Layer 4 of a small transformer language model trained on English Wikipedia (11 layers, counted from 0, width 96).
A neuron's activation on a vector x is ReLU(weights . x), where the dot is the dot product.
The model reads these tokens: " wh" "o" " pl" "ay" "ed" " 1" "2" " se" "as" "on" "s" " in" " M" "a" "j" "or" " L" "e" "ag" "ue" " B" "as" "e" "b" "all"

The vector x that enters this layer's MLP at each token. A number n stands for (n - 500) times 0.011.
0 " wh": 395,521,398,646,489,557,472,432,679,530,524,384,557,403,530,531,670,539,587,564,644,519,567,492,509,496,491,572,646,665,417,521,372,603,379,513,582,593,502,489,574,546,472,363,484,648,454,504,440,508,536,297,566,310,531,633,662,660,357,440,17,345,611,348,477,469,454,436,455,638,464,525,643,513,325,617,423,298,481,486,405,219,501,277,501,553,432,526,419,534,646,676,704,422,575,475
1 "o": 370,522,581,689,556,496,534,402,499,463,632,398,519,638,456,625,585,598,545,489,628,499,637,541,443,575,519,455,435,671,369,439,513,607,426,319,345,503,742,665,637,639,670,450,397,641,595,568,388,688,642,469,519,315,270,339,412,285,499,411,380,293,592,344,404,468,505,328,448,642,264,526,623,399,425,620,450,502,596,500,648,405,442,400,563,667,587,524,211,465,658,358,658,438,433,448
2 " pl": 408,520,441,576,573,525,395,574,401,427,543,584,505,475,598,678,674,507,432,629,564,365,682,545,452,579,409,488,624,852,384,373,492,657,361,339,411,598,575,542,471,470,284,550,429,541,425,445,432,422,426,569,491,417,446,503,608,591,405,278,430,446,643,458,402,426,776,407,542,693,594,450,571,443,319,484,631,637,349,535,643,331,502,590,374,368,450,624,245,467,590,649,696,421,539,277
3 "ay": 504,533,517,493,490,585,573,456,346,334,530,382,398,675,507,600,550,486,456,533,563,411,653,741,563,671,638,422,410,762,501,659,398,373,399,519,451,646,582,447,434,470,301,501,533,515,557,274,465,419,527,585,465,325,398,644,608,387,494,538,292,454,519,415,592,510,592,68,490,542,421,526,464,442,353,582,489,519,611,572,671,321,407,497,468,516,614,701,423,420,532,620,810,564,314,406
4 "ed": 422,426,497,444,408,640,519,382,574,294,713,402,527,368,517,389,554,481,534,468,393,505,566,669,546,465,519,528,580,481,667,605,710,498,350,444,464,656,434,623,667,404,572,529,652,510,636,571,393,494,329,340,526,328,439,791,524,383,296,553,465,605,565,405,366,567,518,197,448,498,453,626,492,494,544,667,183,496,539,546,591,488,566,643,552,522,548,576,264,282,455,630,640,529,412,307
5 " 1": 317,377,399,577,658,546,495,480,561,436,565,447,416,673,604,489,369,425,551,615,494,589,693,535,481,608,507,532,570,731,496,481,470,659,465,503,506,403,478,466,721,490,603,539,353,440,256,345,519,473,600,531,468,236,509,523,531,669,395,568,467,235,509,586,302,501,554,232,451,588,385,398,575,437,409,445,425,544,668,653,539,415,504,642,600,390,453,474,370,435,631,670,865,408,372,302
6 "2": 420,447,514,500,539,529,436,626,525,484,682,478,552,684,684,459,580,405,398,564,443,562,537,605,528,696,609,503,291,776,540,599,654,610,327,481,441,514,544,521,595,472,520,428,530,362,459,442,409,486,589,500,481,270,546,553,417,579,424,453,445,257,476,551,265,435,558,272,497,534,413,339,640,357,395,440,512,508,755,621,628,460,521,652,527,288,672,350,328,353,680,616,713,421,260,377
7 " se": 410,757,336,668,620,597,617,417,373,378,569,438,421,397,489,526,637,389,397,554,454,558,511,489,447,622,493,499,532,765,640,636,346,768,462,393,443,637,484,593,604,497,425,496,509,577,438,465,399,453,512,424,531,391,434,453,469,447,502,524,329,236,610,414,273,451,711,342,598,685,539,531,574,452,320,616,578,645,419,625,453,236,616,643,347,413,508,638,273,504,554,614,634,448,458,359
8 "as": 254,647,598,510,473,572,579,409,357,444,584,467,569,643,281,597,610,481,642,520,561,490,537,586,413,555,456,512,614,652,544,691,370,478,260,353,617,672,518,527,570,590,534,388,545,462,660,627,416,381,582,563,477,264,433,582,474,377,484,395,605,631,508,545,583,285,450,385,741,591,465,634,623,508,343,450,471,340,544,554,543,568,525,291,350,336,468,643,295,192,525,469,724,340,462,484
9 "on": 391,632,503,460,401,505,560,555,474,361,487,441,680,604,433,440,364,450,588,571,585,361,578,854,513,777,463,472,539,366,299,580,390,630,470,591,636,573,501,572,692,467,554,550,388,445,574,499,603,490,711,356,566,162,303,646,453,391,569,561,489,484,640,743,450,356,532,331,398,536,537,518,443,596,410,746,278,387,587,573,389,566,406,379,437,378,558,472,308,526,465,463,626,429,375,509
10 "s": 314,480,548,506,538,704,402,567,330,497,513,236,691,434,392,500,436,499,604,365,609,594,555,762,508,461,560,496,520,400,673,554,621,488,446,374,474,585,348,568,572,556,780,443,481,606,636,457,509,458,569,494,447,198,383,689,518,453,290,472,664,362,537,314,596,329,628,545,500,517,476,401,574,520,452,592,261,440,575,515,473,734,365,608,449,478,639,415,201,373,604,594,578,440,562,384
11 " in": 213,371,346,589,580,674,468,396,365,419,626,498,557,542,659,477,505,452,553,590,566,498,649,505,469,433,423,607,420,595,506,564,546,585,378,689,451,589,481,800,767,444,495,386,479,412,460,566,657,563,313,390,526,232,583,593,663,569,506,378,360,360,767,501,378,448,654,457,594,417,369,608,510,410,335,634,640,404,456,567,448,396,545,406,352,457,441,618,279,453,576,541,665,362,433,479
12 " M": 271,451,461,525,615,506,607,431,490,557,484,514,530,502,606,592,676,448,431,477,446,330,739,642,436,652,729,473,474,592,376,573,371,547,319,523,431,672,491,406,623,519,425,501,466,463,371,502,345,572,618,498,358,466,516,615,610,585,455,507,484,234,699,382,369,545,646,487,333,667,425,550,701,496,350,587,564,381,355,696,549,362,576,541,566,382,372,372,249,384,435,604,595,339,665,520
13 "a": 433,514,668,624,638,589,636,508,318,529,541,330,492,493,446,646,702,471,383,325,487,599,555,404,299,671,501,492,441,462,414,580,760,379,500,533,536,665,677,451,577,677,396,534,378,473,559,347,347,692,624,311,547,596,528,709,474,373,551,271,514,223,496,525,266,554,584,403,599,462,439,537,612,402,414,365,613,441,427,401,398,523,601,644,617,524,326,469,294,443,675,415,523,456,558,523
14 "j": 519,256,631,690,510,586,407,605,276,575,726,526,452,689,486,655,579,391,506,450,501,559,663,432,512,762,406,391,585,484,420,398,594,528,442,717,513,610,691,299,537,579,244,479,267,556,495,420,253,637,484,300,371,678,420,695,438,587,544,410,613,336,516,629,439,527,549,547,331,540,389,487,370,501,354,476,459,622,564,396,517,473,523,587,471,518,388,349,342,432,475,458,550,502,493,715
15 "or": 526,370,681,512,477,591,408,501,543,374,621,540,640,272,431,501,627,412,431,728,430,340,559,517,560,578,725,493,504,504,591,312,665,556,339,613,664,552,366,515,621,512,534,423,550,368,500,560,464,497,635,476,481,407,435,726,624,499,415,390,750,490,515,483,281,274,605,254,446,443,384,540,610,438,392,648,212,646,540,557,373,414,436,394,558,463,686,357,340,500,690,454,632,462,408,544
16 " L": 196,561,498,601,652,562,550,362,531,444,383,530,408,416,512,607,571,446,443,584,407,543,782,569,507,681,495,504,485,646,534,572,427,677,346,489,580,624,505,321,672,432,453,583,449,448,419,568,497,634,552,510,392,387,558,629,616,652,465,458,507,300,600,559,352,565,648,315,310,593,358,420,634,484,375,509,374,454,358,582,526,392,588,497,462,369,483,475,179,404,486,577,742,382,671,421
17 "e": 419,666,466,524,686,517,484,485,358,455,768,462,564,511,506,563,647,527,525,484,454,523,774,621,503,507,526,542,415,572,506,793,537,547,420,556,567,518,399,386,545,613,280,490,361,405,405,276,481,676,496,428,493,444,300,637,447,286,534,526,476,255,581,596,273,551,689,356,491,702,488,397,494,374,384,466,489,608,529,400,595,461,485,702,626,436,476,433,315,263,671,371,696,430,565,436
18 "ag": 364,613,655,392,605,430,440,451,445,311,557,570,454,563,475,544,450,316,513,431,412,353,587,530,548,590,548,674,784,607,520,758,370,515,337,540,689,533,502,430,554,481,510,343,589,380,295,524,485,269,573,454,486,517,488,734,489,534,347,448,590,304,548,513,531,368,515,401,589,754,486,380,665,474,415,454,390,414,633,588,625,596,522,485,407,413,567,453,322,262,419,533,703,526,340,666
19 "ue": 487,532,486,497,589,590,411,581,463,303,470,483,651,461,188,579,404,489,625,515,462,699,486,731,371,661,436,407,513,682,495,577,552,658,398,532,706,592,399,538,694,551,635,524,382,577,581,528,498,515,541,413,509,345,318,807,699,344,333,508,494,511,605,606,358,306,578,471,336,585,454,333,459,527,365,518,317,533,620,517,382,468,557,450,450,441,506,574,332,572,633,405,625,415,325,404
20 " B": 133,466,539,486,559,639,517,512,350,457,488,479,487,528,497,590,525,405,520,540,431,524,758,632,429,679,518,416,526,631,445,583,521,726,298,482,526,679,523,362,577,465,569,534,441,472,450,499,425,633,587,439,346,472,621,624,607,634,411,346,423,302,644,386,287,546,652,396,304,559,472,542,701,417,354,543,439,513,304,579,449,402,592,567,512,394,464,492,276,411,442,536,732,470,646,536
21 "as": 284,617,593,669,449,644,510,514,250,401,593,372,606,500,391,499,641,506,394,439,426,557,539,568,535,540,485,401,508,530,664,500,463,506,430,555,633,768,445,431,689,665,405,496,414,290,641,411,541,638,665,502,619,513,537,669,642,424,418,331,591,604,619,476,383,473,525,296,618,391,386,506,464,421,416,442,523,423,479,518,475,625,509,376,382,318,299,469,313,233,504,460,790,416,581,678
22 "e": 417,665,382,542,606,624,483,599,490,330,572,517,683,506,398,616,414,569,585,621,364,610,746,736,480,701,398,445,558,314,334,701,519,675,486,533,508,542,472,539,670,647,389,573,407,424,711,354,603,583,665,401,508,399,277,639,474,294,498,376,460,365,592,506,298,386,678,386,390,566,453,377,441,592,449,537,409,540,570,550,360,456,470,544,488,520,495,336,293,325,509,432,639,493,427,409
23 "b": 331,322,670,430,394,647,485,672,269,363,515,461,614,562,471,511,480,381,584,684,555,669,708,585,368,544,336,503,549,465,435,582,503,587,306,574,545,565,714,504,609,591,684,465,550,506,561,591,498,478,536,313,524,393,522,671,330,513,372,328,479,424,644,486,365,296,734,400,351,391,425,485,602,514,417,597,208,544,489,542,486,407,481,673,456,511,549,353,235,399,537,472,633,555,624,607
24 "all": 495,631,536,617,651,439,337,651,371,291,474,444,573,519,384,603,498,498,682,593,433,539,488,843,526,682,346,376,435,561,680,410,549,686,276,460,540,582,487,561,554,502,543,561,435,501,476,603,600,542,478,593,513,341,279,635,632,502,362,424,591,483,541,459,400,373,720,322,369,432,394,450,479,586,346,616,362,637,519,536,503,455,566,332,500,405,618,413,303,368,655,537,750,446,275,475

Each question shows the input weights of one neuron of the MLP. A number n stands for (n - 500) times 0.00089.

n158: 552,510,317,413,573,697,388,638,494,726,554,415,492,239,529,421,402,586,539,415,678,589,340,587,661,450,652,432,186,352,536,520,313,527,468,589,646,584,263,418,401,595,810,659,616,444,436,655,514,627,349,309,394,771,451,690,613,587,587,635,228,493,552,495,543,604,542,505,599,445,426,580,628,691,536,415,482,416,390,418,364,519,351,622,621,698,513,525,498,313,287,711,294,323,401,612
Which token does this neuron like most? 10 "s"

n230: 639,470,560,222,656,661,442,496,561,444,270,439,426,588,521,383,434,395,746,709,538,457,597,677,326,599,608,514,354,447,276,418,579,584,328,601,460,455,636,251,327,317,401,344,723,522,462,452,707,451,604,549,579,821,604,531,512,462,522,483,424,648,610,571,483,518,414,335,447,550,521,438,538,420,461,443,479,568,536,668,352,357,537,480,521,543,549,303,472,472,291,369,528,556,615,750
On which token does it fire most, and how strongly? 23 "b", at about 2.3

n93: 511,187,489,625,474,377,480,549,540,446,565,582,605,652,468,544,557,534,470,362,578,700,239,623,349,446,516,355,619,485,758,467,503,482,393,344,661,605,675,651,493,574,522,508,469,433,477,434,934,493,461,452,265,468,514,563,652,346,505,438,226,535,546,492,391,636,399,530,551,515,615,284,361,487,693,303,397,514,387,562,395,495,439,464,611,504,670,591,483,686,518,420,607,544,433,566
Which token does this neuron like most? 19 "ue"

n61: 548,452,462,497,580,624,467,380,345,462,775,437,409,547,568,218,609,590,455,271,267,529,580,182,365,484,534,534,660,416,409,674,378,421,787,516,577,512,557,625,513,553,616,859,426,436,528,547,728,520,536,350,471,480,332,323,579,294,382,552,322,601,382,611,519,608,556,484,124,404,828,567,612,726,508,340,548,564,595,631,459,436,549,609,389,645,449,350,544,358,372,446,490,584,567,443
Which token does this neuron like most? 22 "e"

n13: 545,274,367,697,551,495,539,713,432,669,368,687,666,342,503,232,664,519,424,700,646,390,490,375,576,395,431,464,513,706,714,453,698,582,469,351,472,654,457,677,550,494,460,792,577,475,531,568,605,294,662,312,435,543,654,562,424,401,435,609,308,494,188,538,594,431,406,394,535,500,520,515,674,475,576,311,467,435,460,282,610,600,341,522,522,402,577,327,518,451,250,400,539,635,570,552
On which three tokens does it fire most, strongest first? 6 "2", 15 "or", 4 "ed"

n7: 536,763,422,394,387,530,568,247,326,410,423,518,285,317,653,404,545,566,625,396,739,473,427,820,860,577,513,346,573,539,541,539,551,381,468,445,528,461,436,239,334,485,547,207,496,462,554,426,671,446,732,412,448,479,583,377,411,252,403,773,646,487,639,456,577,564,606,437,387,622,426,755,434,397,692,405,615,734,694,412,448,485,318,608,500,602,362,473,655,360,430,534,362,440,537,627
On which three tokens does it fire most, strongest first? 3 "ay", 17 "e", 10 "s"

n108: 444,562,511,479,446,588,429,680,471,730,663,539,391,263,472,516,428,460,528,615,584,552,659,449,640,647,384,629,488,430,484,437,719,487,484,546,564,402,399,581,672,478,640,431,621,226,300,552,602,386,556,426,444,639,690,615,473,584,537,478,578,613,546,403,395,561,501,473,340,424,504,443,376,498,489,511,567,338,659,514,534,375,828,413,616,459,300,260,440,704,449,663,288,568,358,476
On which token does it fire most, and how strongly? 15 "or", at about 1.7

n163: 430,430,521,364,474,528,451,516,584,561,445,498,679,532,573,351,627,244,527,460,531,490,223,450,259,688,378,406,519,536,378,501,470,801,345,523,670,435,580,379,505,204,574,611,594,628,480,332,581,448,412,488,706,524,590,465,585,598,451,531,509,558,502,442,705,676,578,594,358,564,666,651,490,353,468,413,463,624,390,406,414,473,574,593,584,398,598,514,438,395,477,348,616,635,484,655
On which token does it fire most, and how strongly? 20 " B", at about 2.1

n174: 546,288,412,635,278,452,748,501,602,387,358,288,400,625,681,326,421,341,315,388,444,661,465,335,604,384,209,496,413,558,552,455,515,461,827,438,537,665,241,418,439,387,508,351,496,733,702,380,608,546,628,465,548,340,601,536,559,508,656,600,566,440,563,542,630,500,693,675,587,787,821,650,554,387,486,522,425,808,343,687,504,601,461,561,489,581,460,578,475,485,399,374,394,410,607,189
Which token does this neuron like most? 7 " se"

n28: 352,502,284,480,494,551,605,507,598,633,236,668,609,354,466,629,469,518,682,324,449,602,303,542,448,469,533,387,592,449,501,462,310,643,410,376,403,399,458,466,566,561,275,611,419,362,402,474,339,447,397,523,393,354,313,406,509,706,587,550,559,591,517,626,378,390,331,494,311,221,485,393,720,576,712,526,654,512,613,334,595,402,539,435,747,410,534,675,668,685,348,549,738,588,539,541
Which token does this neuron like most? 5 " 1"

n181: 742,317,293,496,275,419,367,435,471,484,515,696,366,554,618,275,384,261,348,468,738,684,513,492,488,413,330,587,479,388,599,415,407,472,348,570,610,340,682,618,572,270,319,228,571,536,413,470,556,732,785,628,460,551,506,492,745,569,545,431,542,370,543,235,550,498,522,489,226,659,718,305,518,617,566,739,393,587,318,601,319,420,472,611,572,561,491,521,666,407,550,497,369,574,537,466
Its two highest activations, in order, are on tokens 0 " wh", 23 "b"

n131: 649,553,420,599,665,478,515,342,237,523,463,474,575,384,410,444,487,430,553,734,391,596,343,566,340,262,270,420,503,660,519,383,474,579,265,203,477,461,709,379,349,679,463,688,473,681,717,475,684,570,386,395,365,630,722,558,484,500,834,660,444,420,360,288,520,639,457,380,319,369,759,646,504,471,442,373,363,562,461,673,472,822,450,453,683,547,480,285,535,355,423,445,602,505,523,456
Its two highest activations, in order, are on tokens 24 "all", 20 " B"

n65: 449,528,528,460,571,273,402,616,517,314,428,386,568,464,523,547,638,423,420,481,453,453,339,638,656,469,436,506,527,196,877,505,610,390,440,311,374,743,461,252,611,642,661,572,448,370,617,603,433,386,529,459,274,699,665,505,562,305,615,717,329,631,293,601,646,616,543,629,596,674,354,370,510,444,513,531,536,365,567,637,641,284,418,742,461,422,430,679,430,509,458,424,498,625,543,504
Which token does this neuron like most? 4 "ed"

n112: 713,594,457,544,651,392,535,571,318,599,428,580,483,579,470,376,561,651,623,492,329,551,508,440,447,221,504,734,497,556,400,611,484,377,346,471,689,499,601,677,608,615,501,431,641,417,233,595,538,569,527,280,567,378,544,341,350,622,397,278,266,400,444,301,534,470,283,453,399,593,491,289,670,659,602,537,448,449,593,426,484,417,422,507,590,644,502,645,666,631,495,472,212,516,408,644
Which token does this neuron like most? 0 " wh"

n45: 408,711,522,465,666,557,606,417,515,491,497,480,543,250,606,336,593,414,418,563,398,356,406,372,278,506,655,750,202,459,696,444,640,345,366,577,459,590,374,388,602,422,340,353,422,392,531,479,394,432,685,748,608,526,553,605,310,474,499,554,596,742,547,456,636,552,421,590,306,280,359,489,363,527,601,404,628,430,486,334,567,636,344,443,522,349,574,533,587,686,589,318,484,530,545,614
On which token does it fire most, and how strongly? 21 "as", at about 1.6

n89: 448,639,489,538,414,540,596,492,781,497,432,595,579,370,404,498,512,609,428,629,416,267,438,228,698,410,546,370,345,362,655,450,710,721,509,679,423,767,666,367,548,351,597,616,391,301,582,517,453,414,498,564,626,551,609,504,760,413,559,359,272,491,361,792,619,589,370,483,429,570,509,461,595,405,453,564,545,444,413,733,534,414,701,500,364,542,387,529,407,646,466,505,301,507,440,203
On which token does it fire most, and how strongly? 16 " L", at about 1.4

n235: 625,408,552,364,675,638,510,491,584,684,473,534,493,614,647,611,555,573,704,603,530,176,675,250,561,343,517,676,483,475,591,493,473,429,425,485,663,503,529,573,407,410,604,393,423,512,607,452,644,356,329,397,407,365,425,608,350,457,516,723,669,537,635,482,419,537,351,714,438,562,549,457,229,314,735,676,468,490,483,195,609,478,466,549,539,314,538,594,447,644,540,217,350,262,477,508
Which token does this neuron like most? 17 "e"

n196: 272,454,510,374,526,520,451,388,544,377,554,308,394,311,491,553,720,763,464,438,436,654,525,495,515,632,286,644,223,758,412,439,535,400,437,305,621,397,453,588,640,557,460,487,505,531,627,604,449,446,492,315,445,722,499,672,549,573,459,500,556,686,448,589,612,739,367,667,320,504,642,341,125,467,581,231,579,686,466,646,482,416,510,511,806,410,485,525,652,714,641,339,521,531,598,503
Which token does this neuron like most? 19 "ue"

n82: 511,583,424,591,404,673,480,565,575,542,404,408,406,376,315,666,455,568,551,538,503,473,503,251,434,413,621,384,390,746,319,461,486,838,534,434,560,489,441,733,355,498,521,616,623,561,228,775,675,422,747,564,449,440,287,440,439,202,359,505,387,582,478,529,412,287,591,562,528,453,707,600,626,654,641,427,483,620,299,573,509,494,643,438,676,385,453,560,437,443,172,787,445,829,435,614
On which token does it fire most, and how strongly? 7 " se", at about 2.3

n78: 674,649,495,598,509,516,644,471,528,638,455,529,287,510,386,381,666,469,443,473,597,214,478,362,481,405,586,657,352,506,475,556,472,277,587,587,495,341,535,672,311,461,528,522,447,493,604,504,483,423,556,665,419,439,429,420,496,504,524,378,490,468,340,512,484,411,325,484,645,730,698,315,455,374,376,493,592,534,308,444,531,540,393,436,422,327,451,750,671,537,570,649,585,344,604,643
Which token does this neuron like most? 8 "as"

n26: 344,378,577,623,441,473,598,554,451,187,343,644,441,518,454,537,332,437,476,458,622,403,591,319,526,266,452,492,474,550,571,497,563,699,518,486,586,450,491,332,452,712,589,603,355,545,738,439,615,459,562,428,376,524,457,297,377,419,597,308,482,662,623,580,687,446,366,570,377,396,379,825,640,172,615,711,527,578,414,728,623,341,519,638,593,503,461,296,668,365,616,623,347,527,597,624
Which token does this neuron like most? 23 "b"

n134: 612,800,636,485,605,573,748,773,605,630,534,388,447,409,423,329,485,544,404,338,666,460,372,300,433,405,506,484,506,401,339,676,613,395,469,458,516,572,478,606,638,307,755,419,334,471,580,296,689,466,311,530,264,575,479,515,445,506,385,588,453,666,483,447,336,401,659,603,421,602,467,341,355,530,676,443,509,582,368,468,475,568,543,567,526,525,439,418,575,343,742,516,729,571,661,375
On which three tokens does it fire most, strongest first? 10 "s", 17 "e", 13 "a"

n85: 451,767,390,561,466,478,384,370,541,543,318,487,641,517,598,489,616,574,634,429,366,624,278,466,360,612,525,389,677,443,530,561,610,696,642,488,623,548,518,394,514,679,375,414,483,411,507,374,737,507,388,651,732,631,589,542,472,524,556,621,552,517,449,407,728,289,514,440,299,639,654,195,413,440,498,431,757,617,405,382,343,363,257,718,578,625,265,793,358,522,490,441,473,555,441,466
On which token does it fire most, and how strongly? 22 "e", at about 1.4

n92: 796,432,527,466,521,654,318,661,610,708,537,399,519,727,495,441,413,593,585,385,514,256,675,410,477,577,632,338,512,447,357,472,418,452,290,598,370,323,570,331,445,201,513,643,507,687,427,553,403,260,437,607,555,485,619,579,552,444,522,620,669,781,501,468,457,658,473,415,583,529,308,535,559,470,599,601,376,608,536,523,447,353,718,252,550,687,486,462,375,445,682,281,352,532,537,488
Which token does this neuron like most? 15 "or"

n41: 465,563,538,326,708,348,454,404,387,451,685,452,650,399,412,400,610,628,472,394,526,588,519,502,639,335,571,602,327,520,605,403,484,650,460,568,578,440,553,467,445,617,549,347,322,560,380,500,625,494,774,575,496,572,464,505,705,407,350,461,320,510,495,567,330,481,876,358,550,556,702,462,549,508,688,353,506,594,409,272,377,595,529,520,524,563,473,535,672,348,495,519,359,546,629,638
On which token does it fire most, and how strongly? 17 "e", at about 2.9

n136: 608,334,593,571,534,438,468,627,488,287,452,282,420,574,610,628,289,505,558,516,598,257,586,210,658,438,539,546,286,513,591,549,466,533,545,641,494,448,417,435,292,305,353,415,468,406,365,442,557,472,414,440,432,420,660,645,661,526,543,331,603,575,418,305,574,325,535,567,515,402,621,512,350,348,511,584,419,471,308,646,648,280,557,479,615,283,624,747,523,540,471,220,375,652,379,611
On which token does it fire most, and how strongly? 3 "ay", at about 1.5

n217: 353,408,379,762,520,536,556,357,317,367,542,532,406,319,425,421,453,575,378,513,436,405,498,486,555,420,409,247,587,531,548,575,623,344,545,419,583,632,207,446,680,518,399,441,617,644,372,420,562,538,717,501,521,652,653,602,562,560,562,552,798,365,402,596,606,646,506,516,619,298,712,437,536,577,578,442,747,531,528,610,663,421,485,337,588,523,250,381,287,568,294,526,437,655,538,471
On which token does it fire most, and how strongly? 21 "as", at about 2.7

n86: 591,571,446,435,495,543,507,547,516,580,474,756,556,490,490,477,406,386,549,573,416,590,453,567,614,350,525,452,563,492,562,735,343,547,357,575,337,414,534,335,511,304,566,503,545,603,590,539,555,484,451,477,222,640,477,450,483,659,260,406,398,504,665,542,536,486,623,605,603,269,670,665,394,399,406,479,489,508,559,457,697,531,624,249,627,639,695,278,506,537,497,326,697,422,343,572
Its two highest activations, in order, are on tokens 24 "all", 18 "ag"

n205: 532,473,576,548,435,660,630,521,633,351,331,420,475,589,335,613,352,683,479,483,515,451,474,465,445,355,583,591,639,327,528,287,387,724,442,790,444,495,649,468,662,400,499,664,555,729,554,387,420,602,564,526,536,581,686,471,552,553,433,650,718,611,266,594,710,245,374,538,345,523,472,392,409,582,456,401,523,421,406,489,525,160,588,550,474,459,683,428,452,680,621,514,315,529,647,292
Its two highest activations, in order, are on tokens 19 "ue", 15 "or"

n137: 610,230,713,693,631,487,776,654,464,509,477,619,517,405,394,653,660,409,408,465,304,599,284,556,463,567,327,608,490,317,418,708,660,372,477,173,609,448,443,409,687,332,629,297,534,634,349,700,504,546,449,355,501,670,347,679,744,587,487,598,432,363,391,575,598,617,398,628,650,329,561,581,509,281,582,528,642,609,208,528,433,450,577,592,465,339,540,420,654,496,587,586,577,549,474,517
Which token does this neuron like most? 13 "a"

n171: 476,356,388,598,255,568,456,434,427,484,286,548,275,507,618,629,287,471,604,641,540,445,589,336,418,532,611,542,764,293,539,793,428,566,499,360,623,110,462,428,468,427,575,660,812,719,542,727,568,297,342,592,578,834,593,526,725,366,399,260,690,510,528,709,569,446,369,594,441,588,437,537,759,594,407,410,356,453,382,464,709,568,476,512,378,435,205,497,313,425,581,648,558,367,391,385
On which three tokens does it fire most, strongest first? 18 "ag", 8 "as", 16 " L"

n169: 635,352,514,581,196,675,479,544,471,559,593,475,502,568,520,496,377,344,320,685,523,631,426,401,271,569,591,244,534,342,483,381,372,547,453,540,533,578,409,758,523,393,407,504,476,719,379,547,634,656,545,671,734,485,518,591,577,520,489,425,199,681,494,424,570,424,604,505,365,501,663,386,609,554,583,497,682,503,427,310,603,705,742,561,342,341,507,584,406,552,497,496,309,486,398,203
On which token does it fire most, and how strongly? 2 " pl", at about 1.6

n81: 568,704,252,449,547,626,291,602,498,524,536,796,306,605,563,482,445,489,496,601,672,769,436,403,332,663,514,561,448,441,618,490,549,544,450,613,485,566,405,345,401,393,707,862,341,519,541,602,532,601,425,463,668,489,537,544,563,482,629,412,347,584,459,673,432,380,370,638,554,492,502,491,500,651,404,681,827,368,386,542,530,586,352,339,307,661,514,539,544,486,682,636,372,610,397,304
Which token does this neuron like most? 11 " in"

n2: 394,459,469,403,473,531,545,523,571,449,296,649,612,438,555,679,449,557,538,559,404,498,76,378,446,381,358,305,621,754,587,508,420,617,381,343,490,516,596,516,602,499,253,520,322,534,451,485,494,806,559,609,556,408,661,245,328,410,479,518,639,278,417,580,660,366,269,563,616,438,479,506,509,478,569,678,404,420,652,387,291,577,435,531,373,591,671,653,536,647,551,571,607,610,745,600
Which token does this neuron like most? 1 "o"

n87: 469,261,508,374,522,571,752,482,676,362,621,484,327,398,662,260,704,651,399,421,589,479,581,709,700,540,550,544,478,266,485,649,476,398,590,420,580,409,355,504,514,517,533,614,464,646,305,448,498,339,353,353,516,464,584,540,420,438,499,600,369,525,480,484,523,453,437,566,432,452,473,416,343,384,675,544,466,439,561,567,402,706,438,572,475,457,265,560,523,453,503,424,565,633,250,590
Which token does this neuron like most? 4 "ed"

n247: 654,597,282,589,313,572,426,399,589,346,410,453,271,726,122,457,417,406,405,501,620,707,484,628,544,621,604,652,287,575,422,326,370,753,763,278,412,549,407,544,481,443,256,370,369,576,467,372,789,533,568,235,667,615,670,302,469,595,602,457,560,682,540,392,411,631,520,545,499,715,523,490,547,560,438,497,405,389,439,705,746,522,433,516,624,435,357,530,615,636,485,507,468,392,414,533
Its two highest activations, in order, are on tokens 7 " se", 5 " 1"

n211: 412,374,434,330,432,648,634,694,425,511,476,610,376,522,409,690,371,499,549,466,539,671,513,612,653,594,556,566,409,619,755,697,544,410,492,341,434,288,507,555,441,516,518,664,542,255,741,592,576,718,372,377,402,398,489,600,439,322,502,551,348,706,649,613,627,542,423,573,539,546,371,490,281,418,491,470,641,402,515,607,501,385,482,616,366,502,506,488,632,557,402,480,454,742,313,366
On which three tokens does it fire most, strongest first? 3 "ay", 4 "ed", 19 "ue"

n253: 564,584,554,605,597,364,315,460,551,581,713,417,445,657,396,613,481,212,715,481,429,609,587,315,315,553,621,378,352,508,634,368,274,562,401,434,482,499,456,396,520,360,353,375,452,607,421,384,465,226,553,499,424,519,693,546,362,470,519,663,508,522,545,572,472,476,470,576,272,422,865,396,607,460,583,281,660,440,470,671,434,474,518,580,359,325,318,442,807,631,553,593,478,477,635,584
Its two highest activations, in order, are on tokens 14 "j", 5 " 1"

n74: 555,695,632,413,412,418,441,648,530,411,615,317,302,484,520,470,275,534,535,399,532,591,385,507,532,508,365,670,496,673,634,457,564,640,672,331,300,498,624,693,659,514,283,466,447,542,423,669,486,746,435,522,462,696,569,524,205,471,467,647,420,488,471,594,387,232,340,530,551,445,501,477,301,539,429,732,464,345,324,494,541,472,702,358,616,402,500,539,425,546,701,449,300,316,503,628
On which token does it fire most, and how strongly? 1 "o", at about 1.3

n213: 435,549,504,451,374,509,521,400,605,454,484,575,520,324,615,453,366,348,636,415,471,503,473,533,623,551,548,593,571,275,394,338,658,604,529,357,528,589,356,482,539,333,669,593,742,688,563,506,647,388,586,439,570,331,362,520,501,538,346,399,663,567,624,598,543,449,586,501,436,448,519,318,558,588,452,345,403,596,533,448,385,535,635,444,596,589,442,413,490,660,717,660,355,677,835,468
On which token does it fire most, and how strongly? 10 "s", at about 2.9